Layer 5 of a small transformer language model trained on English Wikipedia (8 layers, counted from 0, width 128).
A neuron's activation on a vector x is GELU(weights . x), where the dot is the dot product.

Input weights of the MLP neurons that the questions are about. A number n stands for n times 0.003.
n25: 19 7 -40 14 52 3 -33 44 -12 -2 6 3 -44 37 -16 -11 -17 13 -10 -41 5 16 -5 6 8 -44 18 -32 17 -5 3 -6 55 36 4 -14 9 -27 2 33 13 17 -44 -2 26 -14 -30 23 -17 -12 32 -23 -28 -12 14 43 -21 -44 9 -32 -7 -3 -12 -9 10 57 6 40 -29 -5 -18 -27 -32 13 -37 39 -21 -56 -25 66 -58 -17 -60 19 4 3 7 -23 -16 -11 24 -22 21 -13 20 -63 -41 -15 -31 17 29 -2 10 4 -5 4 4 52 31 -8 45 -5 -2 37 33 29 -2 -37 -11 35 -24 -29 38 12 23 -24 -2 -31
n27: 10 24 -63 -46 -18 -7 5 8 -13 -4 23 -5 12 -32 13 8 37 -32 -5 -3 -5 22 -20 34 37 -56 -20 22 -69 -3 15 7 -35 25 42 -52 13 0 -3 15 13 10 -8 19 0 14 -25 -13 7 4 21 -51 -22 -39 -40 6 -29 -41 9 28 -6 -24 16 -9 55 1 -5 1 70 4 -24 20 -8 -5 -24 -30 0 30 -22 20 -23 -3 -2 11 -8 25 67 -17 -33 0 -21 31 11 -43 19 44 -22 -17 -12 22 55 6 24 4 22 41 44 -14 19 -22 -23 18 20 34 -50 -6 -3 -4 11 3 7 21 -7 -5 -6 -46 31 -1
n55: 46 5 34 -5 10 13 27 17 -1 -15 11 19 21 32 2 20 5 3 -31 -14 -8 -73 -11 -7 34 -40 8 22 -58 23 -7 -22 -12 23 -14 12 27 22 21 -14 8 45 -6 -20 -37 -23 -34 24 1 20 0 0 -18 10 21 12 -3 -13 2 -16 -19 17 -46 -10 -9 34 0 22 11 32 34 -36 19 20 -19 12 -13 1 27 42 -1 30 14 1 -51 31 -4 -55 -22 60 -7 54 -21 -36 2 2 21 -6 -58 -11 -15 -19 -6 -21 -14 47 8 -19 -4 16 44 -14 8 -18 7 -13 -32 27 57 25 -62 -36 6 -20 -15 2 22 -34
n99: 7 -35 4 43 -18 -5 -6 -29 2 0 -5 -11 -48 -22 15 29 -4 -15 6 6 -25 -16 -4 -29 12 9 21 -23 33 30 -13 -18 -3 4 39 10 36 -16 -42 -1 5 -4 -20 9 -5 58 18 -8 59 -23 -35 -12 -54 -25 5 31 -61 -39 66 -18 -43 -4 17 12 20 -18 -18 29 59 6 2 3 35 4 -4 1 -36 6 43 -20 -33 26 -39 -28 15 -4 17 4 15 -9 86 18 -17 -67 -57 -49 -25 18 10 9 13 -26 -23 -23 37 3 14 4 -28 65 18 41 26 -45 42 24 -10 -53 19 -51 3 21 -12 14 3 -4 5 -11
n217: 31 -32 8 48 8 -26 -29 3 -48 -5 -21 -15 34 62 29 21 54 -52 16 48 7 -28 -47 3 32 -15 52 16 30 -4 10 23 -7 -11 9 11 -8 -25 -19 17 3 14 2 -21 -11 -9 14 -24 1 14 45 -45 -36 14 13 -11 -39 34 31 -7 16 -49 5 42 30 19 -7 53 22 -80 32 42 -52 -7 36 0 -12 15 6 13 -15 3 9 -4 22 20 1 25 -21 -28 -3 -32 31 26 4 9 -30 40 11 -12 -20 -40 -33 11 -26 12 31 46 5 -10 -43 14 6 -35 -20 13 -17 -38 -16 -57 -24 -16 96 45 18 -10 -19 -30
n241: 33 -11 -10 26 38 0 18 13 -31 55 19 7 -23 -16 -41 -43 27 13 -18 7 23 -51 -40 6 -35 -79 -11 -19 25 -23 2 2 21 -28 -37 25 1 -15 -29 7 -13 52 -47 -5 -33 5 12 -15 13 -32 52 -30 29 3 -17 39 -28 -33 12 -9 -29 -34 5 -14 34 46 -22 -9 -4 9 20 15 -35 19 17 25 57 10 -18 41 0 -18 -6 -9 -36 18 8 1 42 4 -1 7 75 -14 -20 16 38 -13 -48 -9 -20 -4 2 2 32 3 -15 -18 11 34 -48 25 -12 46 13 -20 19 0 39 -15 32 5 -31 -25 57 21 -1 -18
n315: 8 -18 6 13 49 14 -6 2 6 -19 15 38 -27 0 24 -22 -58 12 -45 -49 23 16 -17 -12 51 15 -16 -8 18 -19 11 17 53 32 26 -40 23 30 35 14 -63 -31 -4 0 20 -5 11 26 -34 -28 23 7 -39 -42 -26 26 46 -19 -36 29 20 5 -6 39 1 -20 14 11 -20 37 4 -50 -4 -12 -32 -10 -16 47 -15 29 -60 9 -22 5 24 23 -7 -15 13 21 -44 12 19 -36 19 -38 -31 -6 -22 20 -9 13 13 13 12 38 -1 8 -22 26 -27 3 -10 48 -3 9 -20 -38 -17 5 -41 -46 44 2 -17 -36 38 21
n328: 19 -18 -35 -44 25 -46 -8 -14 -16 -25 -2 37 31 7 -2 18 -20 15 -1 -16 -8 -29 16 -49 19 -6 10 11 6 28 21 -13 22 70 -13 12 65 2 -30 2 -32 -11 -17 -16 -52 22 1 27 -10 5 15 -27 -6 27 -39 9 -20 -27 -13 9 -42 -66 38 35 -6 52 9 3 -21 35 19 -13 -13 -5 22 -38 -19 38 -8 3 -14 -12 8 12 -16 3 1 7 23 12 -45 -8 -45 19 21 -60 4 36 24 45 13 31 -27 -1 14 11 22 -37 20 -10 9 -18 19 64 3 -12 -38 10 33 13 -4 -46 28 -11 -17 -11 32 -13
n371: 62 25 2 -16 -1 9 -10 -22 -22 -2 22 -7 -18 35 -13 41 14 4 -54 44 -8 -14 -1 -24 3 21 7 18 3 -11 24 -21 50 11 6 20 -30 2 29 22 17 -27 -27 9 -9 5 29 41 1 -19 -3 -24 6 32 -59 68 8 -12 -31 -29 -83 -23 -16 42 28 -8 -6 -8 15 10 1 26 -7 -32 -1 41 3 17 -2 -15 -5 -47 3 -9 4 5 33 -52 -15 -13 26 -20 -6 -49 10 -8 -13 20 3 -28 -47 -62 10 -18 -17 49 2 28 -17 83 15 13 46 31 36 20 10 -34 31 -16 26 11 -14 -3 -43 -12 -33 -26
n373: 43 41 -25 26 -26 -63 24 45 9 -10 6 -13 32 88 14 17 -3 -10 11 7 28 35 -24 -12 -36 -27 -12 -4 -14 -1 -2 36 39 11 49 29 5 27 23 42 -37 -3 2 -31 -65 -24 29 7 38 -34 3 -25 45 28 -15 10 -21 -60 32 1 2 -9 4 15 10 13 -14 39 29 4 26 8 -15 -3 -31 -44 -50 -22 23 -40 1 64 -44 13 -36 3 17 3 -29 12 -32 -35 -20 -26 -65 -56 6 45 14 -22 22 14 -12 -12 33 10 30 -14 22 -3 42 38 -24 7 -2 50 -22 2 -1 -47 -33 0 1 -31 -14 -16 15 1
n382: -7 -26 -72 -41 -4 -38 15 24 19 9 47 4 -9 -2 1 -31 15 18 -24 17 -21 -48 -23 -17 -2 36 -24 28 -24 -12 43 -25 -10 -1 5 23 -7 -43 -13 -48 -35 13 -55 19 -14 -19 9 -2 39 -9 -7 11 16 83 15 42 -26 -13 -37 -8 -22 14 -2 -17 -9 12 -47 26 -24 10 9 -5 -20 -30 -26 49 -21 35 -18 -33 31 -40 -17 -23 -24 -29 13 -9 6 -28 16 -11 13 -34 -24 19 8 10 -7 8 3 -21 -11 54 -3 -13 17 59 44 73 0 1 42 -2 -18 40 -24 0 -1 45 12 2 20 -56 15 30 23 -36
n413: -18 1 -2 -29 76 -20 5 12 -15 -6 -5 14 -25 19 -24 -17 -45 1 4 16 -39 -44 6 -21 -25 -32 -9 -3 17 19 14 -8 10 51 -37 4 7 -40 -3 -1 26 15 3 20 2 -7 48 -28 8 -6 12 13 32 26 20 -14 -5 -28 21 -29 20 24 -25 -7 20 -17 -6 9 -22 9 11 -1 32 -42 4 29 27 -14 -13 40 37 -26 0 11 -40 -35 6 -62 -40 -24 6 26 -2 -4 25 -15 11 -5 16 -3 -13 -35 -16 -38 -18 38 14 -20 32 -5 -20 -15 30 -11 -16 23 11 -12 18 18 -34 12 -7 4 27 -31 41 11
n441: -13 5 -31 -13 -8 -64 7 -35 -33 -3 -20 35 41 -22 26 4 -1 8 -68 -32 0 -55 -37 -15 1 -20 39 -16 24 45 -7 12 14 24 -28 33 12 6 -32 -8 20 -16 1 -27 -9 17 -32 27 9 1 35 -32 -45 -2 -22 -4 -10 -33 7 13 -10 1 12 6 43 11 10 -4 15 10 53 -34 -37 1 27 11 -10 16 -12 16 26 33 9 -10 14 15 23 8 52 7 -23 -39 1 34 -27 -7 -19 41 19 -1 5 -16 -16 -20 -28 5 -7 30 8 38 40 -14 -15 -13 31 -15 43 8 31 -13 -1 -1 -15 -26 43 25 31 -11
n451: 35 -13 -39 6 4 22 21 18 -1 -15 46 0 -40 -1 23 -16 -19 19 -2 -50 -5 3 -23 5 9 -14 -12 10 -10 -15 -29 -18 -24 40 47 -5 17 -11 -27 29 -53 -3 -75 5 -4 -23 -2 -17 42 13 50 42 -5 11 -30 -4 -8 -61 39 6 -20 1 -26 36 28 48 20 7 12 31 9 -26 -38 3 25 -31 -70 -37 16 -13 -21 -9 -37 30 14 16 -6 0 44 -16 -25 23 45 -10 -27 -19 33 16 -16 6 -7 5 1 15 -6 9 -21 25 -6 -4 -13 -4 21 -6 2 50 -10 -18 -3 5 20 17 -7 -26 -42 -24 18 -21

Each question shows a token from some text and the vector x that enters the MLP there. A number n stands for n times 0.077.

"o": -5 -21 0 -15 -13 13 -16 1 37 -23 16 8 13 -18 -8 20 31 24 35 -18 -26 -10 -24 10 -44 2 -1 8 18 -19 8 -10 23 21 10 17 -7 -7 15 -25 2 -19 -22 -13 -5 -2 2 5 -25 21 6 -9 17 16 20 -1 10 9 -19 13 40 38 -1 -25 0 -30 4 -27 10 18 -17 7 -23 3 3 15 18 -14 -2 -2 -5 -18 1 15 9 1 -38 -4 3 -22 -18 -15 -19 19 -37 -16 33 6 0 14 10 23 -9 6 9 2 -45 -47 8 21 -3 -38 9 14 -18 18 -7 -4 15 15 7 -5 20 29 -8 29 -2 5
Which three neurons fire most, strongest first? n382, n328, n413

"ter": -16 7 -1 -3 -3 -3 -7 5 -22 7 10 -9 22 -32 2 -12 37 -4 18 -25 -41 -10 -15 -13 15 19 -17 -14 -10 -13 22 12 11 16 -7 14 -42 14 -16 -18 9 -21 14 -12 4 28 12 15 -6 -34 8 -16 1 -47 19 -64 17 22 -15 10 -5 9 42 33 33 -21 8 -15 -19 7 -21 15 -23 14 33 -12 11 5 12 10 -18 18 17 -20 -13 -12 11 3 -4 39 -5 19 20 37 12 -12 4 -8 7 14 15 21 1 12 3 -41 20 2 5 12 -16 -45 -8 -16 30 -5 32 -4 -2 -23 4 13 -7 -26 -20 -9 -22 -16
Which neuron lights up most? n441

"el": -12 2 13 -23 -17 30 -35 -16 -27 -2 40 8 11 -5 27 13 20 -11 25 -19 20 -5 2 33 -31 22 -1 -24 -17 -7 -28 -20 14 -6 6 16 -15 7 18 -20 9 -5 -12 18 -8 -18 2 -1 -9 12 14 -24 9 -24 18 -18 -6 2 -12 3 39 2 27 11 -2 -1 26 -19 -3 9 -29 7 -34 17 -5 20 -24 -31 28 1 3 17 -6 -9 -3 10 -26 -9 -23 36 18 -2 -4 2 34 -13 11 -15 -7 -26 33 24 26 0 -37 3 -17 11 46 -61 22 -35 22 -16 18 -1 13 20 10 -1 5 -14 2 -15 12 -8 5 -16
Which neuron lights up most? n25

"0": 21 3 19 22 -3 -13 -22 3 18 -6 4 -14 30 -32 -8 11 23 -4 23 -24 -10 -1 1 38 14 -6 24 3 -29 -16 -16 9 -14 -17 -24 -39 -12 10 9 2 6 24 -40 6 4 17 -12 0 -22 4 22 6 5 7 4 -3 -16 17 -1 -16 33 18 -5 -7 12 -16 34 -15 15 14 3 -6 -19 35 18 -22 2 -4 24 28 -16 35 11 -9 2 27 -40 21 9 -5 20 -3 -37 33 -19 12 7 -16 -16 -10 -24 14 8 27 -12 -25 -4 0 0 33 14 -49 -22 -24 -9 -4 9 -16 21 -5 -18 -1 -20 -33 19 8 10 -27
Which neuron lights up most? n55

" the": -5 11 4 9 13 -6 -9 -1 -4 -5 27 7 26 -1 -10 -21 -7 8 19 13 10 12 10 24 -17 -16 -4 -26 -14 -27 7 -9 9 1 5 0 10 -2 43 13 34 -35 12 -1 27 3 -18 -30 10 -11 -10 6 50 6 -2 17 8 3 -33 -18 -20 40 6 -4 0 -19 4 -24 -17 -3 -20 -36 -1 2 -4 15 22 -12 -12 -41 0 -5 25 22 14 -4 -5 5 -24 -12 16 8 10 -55 7 -8 -9 -6 -9 -17 -12 43 2 32 7 -14 -48 -6 -12 25 16 7 -2 -22 -15 -5 18 7 -29 -21 45 2 -2 -20 29 4 -10 11
The two highest activations, in order: n371, n382

",": 6 -11 24 -15 15 41 -19 6 14 12 -24 -9 -17 -24 -7 -6 -2 1 40 0 2 23 21 0 3 -41 -4 14 21 -19 -19 8 -3 6 9 -5 3 10 -1 7 28 14 -7 1 41 3 -29 1 -4 6 20 6 34 -1 -2 -3 9 17 -13 6 4 46 -23 -16 -24 -2 31 -47 -14 -1 -48 -20 16 -15 -9 -7 2 -14 14 -3 -27 4 29 -2 12 7 -14 -27 1 0 17 1 15 3 14 23 1 -31 12 -3 4 -7 0 24 9 -27 -41 -3 -12 15 -21 -38 -44 -7 -13 -2 14 -11 -16 7 -5 0 41 4 8 -14 14 18
Which neuron lights up most? n315

" N": 9 1 13 12 -1 5 -27 -16 19 -7 -21 16 37 0 12 31 2 1 -18 3 -30 11 34 4 1 1 13 3 44 30 -2 -3 0 -4 -19 -23 -7 18 -11 24 38 7 -16 -5 -13 -17 -14 -8 20 -25 -21 3 7 -21 22 6 0 1 7 -18 -27 11 -22 -10 -1 -40 18 -28 8 21 -37 3 10 15 29 -13 -1 9 24 -1 5 20 -8 21 -22 -26 -33 2 -5 0 13 30 -45 4 5 18 -24 -20 -7 -3 14 9 19 -20 1 40 -26 2 0 1 2 -16 6 -8 2 31 -10 17 6 -15 16 6 -23 -27 10 46 -15 -23
Which neuron lights up most? n99

" s": -41 14 22 -13 -5 -13 1 10 5 9 -7 -5 4 -12 7 10 -15 -16 19 -31 -14 -5 24 -4 -9 9 4 -26 17 12 12 10 6 9 -16 2 -11 -4 14 17 12 -2 33 12 4 -18 4 2 -19 6 -22 16 32 -21 17 8 7 8 -20 -10 33 29 8 1 2 -17 13 19 -2 31 -30 -32 23 15 -3 5 -15 -24 -5 -10 9 -8 23 -42 0 0 -12 8 -56 -8 -5 -13 -32 -13 9 5 -29 12 -3 -37 14 33 17 21 44 0 -44 36 5 -9 21 9 7 -3 -24 9 -8 -1 -5 14 1 -3 -14 -9 -19 10 -15 29
Which neuron lights up most? n413

"c": -23 0 -10 -19 -34 22 48 -31 7 -28 -25 3 11 -29 -10 -17 7 3 28 21 -19 7 -32 32 -3 46 3 -7 -1 -23 -30 -1 -32 9 -5 -33 31 -14 19 -7 -7 -7 18 29 0 18 -6 -6 -7 -12 12 31 20 -3 10 -21 -30 -14 -27 -13 44 -11 18 -19 10 -30 36 17 15 8 8 -8 24 25 6 -25 15 3 10 2 12 10 21 -27 13 -2 -7 -11 -14 -1 26 -17 7 12 16 -21 -4 44 8 9 9 3 2 1 10 -30 -31 -27 -2 -40 0 -4 -10 -11 -18 -33 16 -5 -6 -8 11 -7 11 5 49 -7 38 0
Which neuron lights up most? n27

"her": -28 1 12 -12 -26 13 8 23 -1 12 15 -10 -17 -8 -9 14 36 -16 33 -6 -13 19 19 -12 -41 -4 27 -9 3 -26 19 22 16 -1 26 3 -30 4 -12 22 -6 -10 -9 -1 0 7 -18 4 -13 16 -7 -19 19 -13 -3 -35 -14 1 -9 15 46 37 37 0 31 12 -6 -49 -19 20 -31 -3 -22 17 1 -4 -13 -1 6 -8 -4 31 -15 -16 -21 9 -10 -15 -27 23 -3 23 -9 5 12 -8 23 7 -6 -18 15 39 20 16 -8 -42 -12 30 13 2 -5 -14 -5 -37 -3 32 13 24 8 -5 19 5 -16 -13 -16 -21 -1 -22
Which three neurons fire most, strongest first? n373, n451, n27

" and": 10 13 -7 -10 7 4 8 3 -1 20 19 21 -16 4 -2 -10 5 -12 38 10 11 -8 46 7 -19 -24 -15 -17 32 -14 8 -9 11 3 4 1 -21 8 -3 16 -1 -58 -9 8 34 3 -52 -20 6 -5 4 9 14 -1 -3 1 -13 6 -29 -1 -24 9 6 -22 12 -6 25 -8 -4 9 -44 1 18 16 2 8 -9 -53 -22 24 -18 0 -16 5 4 22 -33 -7 -8 17 -4 16 29 -7 15 10 32 -10 -25 -5 3 41 -11 16 24 -1 -55 1 4 -17 -1 3 -2 3 -29 11 -9 7 -21 17 1 13 26 -14 20 -25 -4 2
Which three neurons fire most, strongest first? n25, n451, n241

"iv": -13 -3 -6 18 -15 6 28 -5 7 1 -1 -7 9 1 12 15 -7 -1 -9 -8 -31 -2 45 -32 -20 8 11 -17 23 0 -33 16 13 0 2 4 -46 -12 -17 37 -13 29 -1 8 1 -12 -33 6 14 34 3 -21 20 4 40 -16 21 7 -16 14 -7 -6 43 -11 16 -25 21 -14 34 0 -6 -8 15 3 18 -14 4 -44 -39 -35 22 -5 5 1 -16 0 1 18 -16 -3 -4 -15 -19 26 0 -23 34 23 32 -17 7 17 6 -6 5 -21 -29 5 17 -46 4 -36 -11 -3 6 9 17 -38 2 -14 7 22 -25 21 9 10 12 -13
The two highest activations, in order: n441, n373

"m": -6 -10 -4 2 -50 -11 -10 0 -2 9 26 -2 10 13 17 5 3 3 4 27 -14 -1 15 -19 -19 52 -33 -17 -24 -33 9 -3 26 -15 4 -6 -5 -14 13 -31 1 1 26 4 -4 31 -2 -7 -20 14 -5 40 21 -38 0 -19 -5 13 -33 -9 2 6 6 -11 16 -33 11 -7 4 15 -23 25 -21 13 -17 5 7 -27 -13 16 -2 -6 17 0 26 -14 21 -6 9 13 2 4 1 -13 3 10 -8 -14 -9 17 -23 32 -17 -4 33 -19 -45 -32 40 10 34 4 -22 -2 4 -9 17 -5 -23 23 30 42 -12 -13 12 48 -9 -31
Which neuron lights up most? n382

"ct": 3 14 -7 17 -6 9 -3 -13 16 -10 2 -21 -26 -26 19 24 9 -11 0 10 3 30 -11 -22 -33 -2 11 -6 3 -17 -17 10 -15 -14 12 22 -4 12 1 -25 17 -4 25 25 8 3 -13 14 0 -8 -14 -13 9 -15 13 10 -18 -41 -36 22 20 39 21 -12 24 -12 -15 -36 22 19 -6 0 8 -4 33 13 10 -20 4 14 9 11 1 1 21 -49 16 -7 7 31 45 4 -1 8 13 -7 28 20 4 27 -3 3 14 1 -28 -18 -41 -6 -4 -28 -52 -37 -7 -40 1 -6 16 -15 19 5 -3 14 -7 -36 -18 4 -23 14
Which neuron lights up most? n99

" a": 14 -5 19 -5 42 1 29 1 10 -4 -11 -2 4 -2 37 -5 13 -15 32 1 14 9 38 15 -7 -16 38 -12 -7 -19 7 -17 11 -28 18 -14 -42 -18 41 -7 22 -13 13 29 -11 26 -12 -24 -24 -33 -4 11 -13 -27 7 3 17 1 -27 7 20 51 14 10 1 -14 -4 8 2 1 -38 -3 -11 -5 10 -17 1 -36 0 -26 -1 10 -4 6 -3 -22 20 -1 -22 -46 11 8 -1 -5 14 -28 -2 -18 -20 -5 1 41 -2 22 -6 -11 -36 -16 5 -18 14 26 -13 -5 -11 -23 9 -19 -2 3 15 1 -3 -24 -6 20 20 33
Which neuron fires most, and how strongly? n315, at about 0.13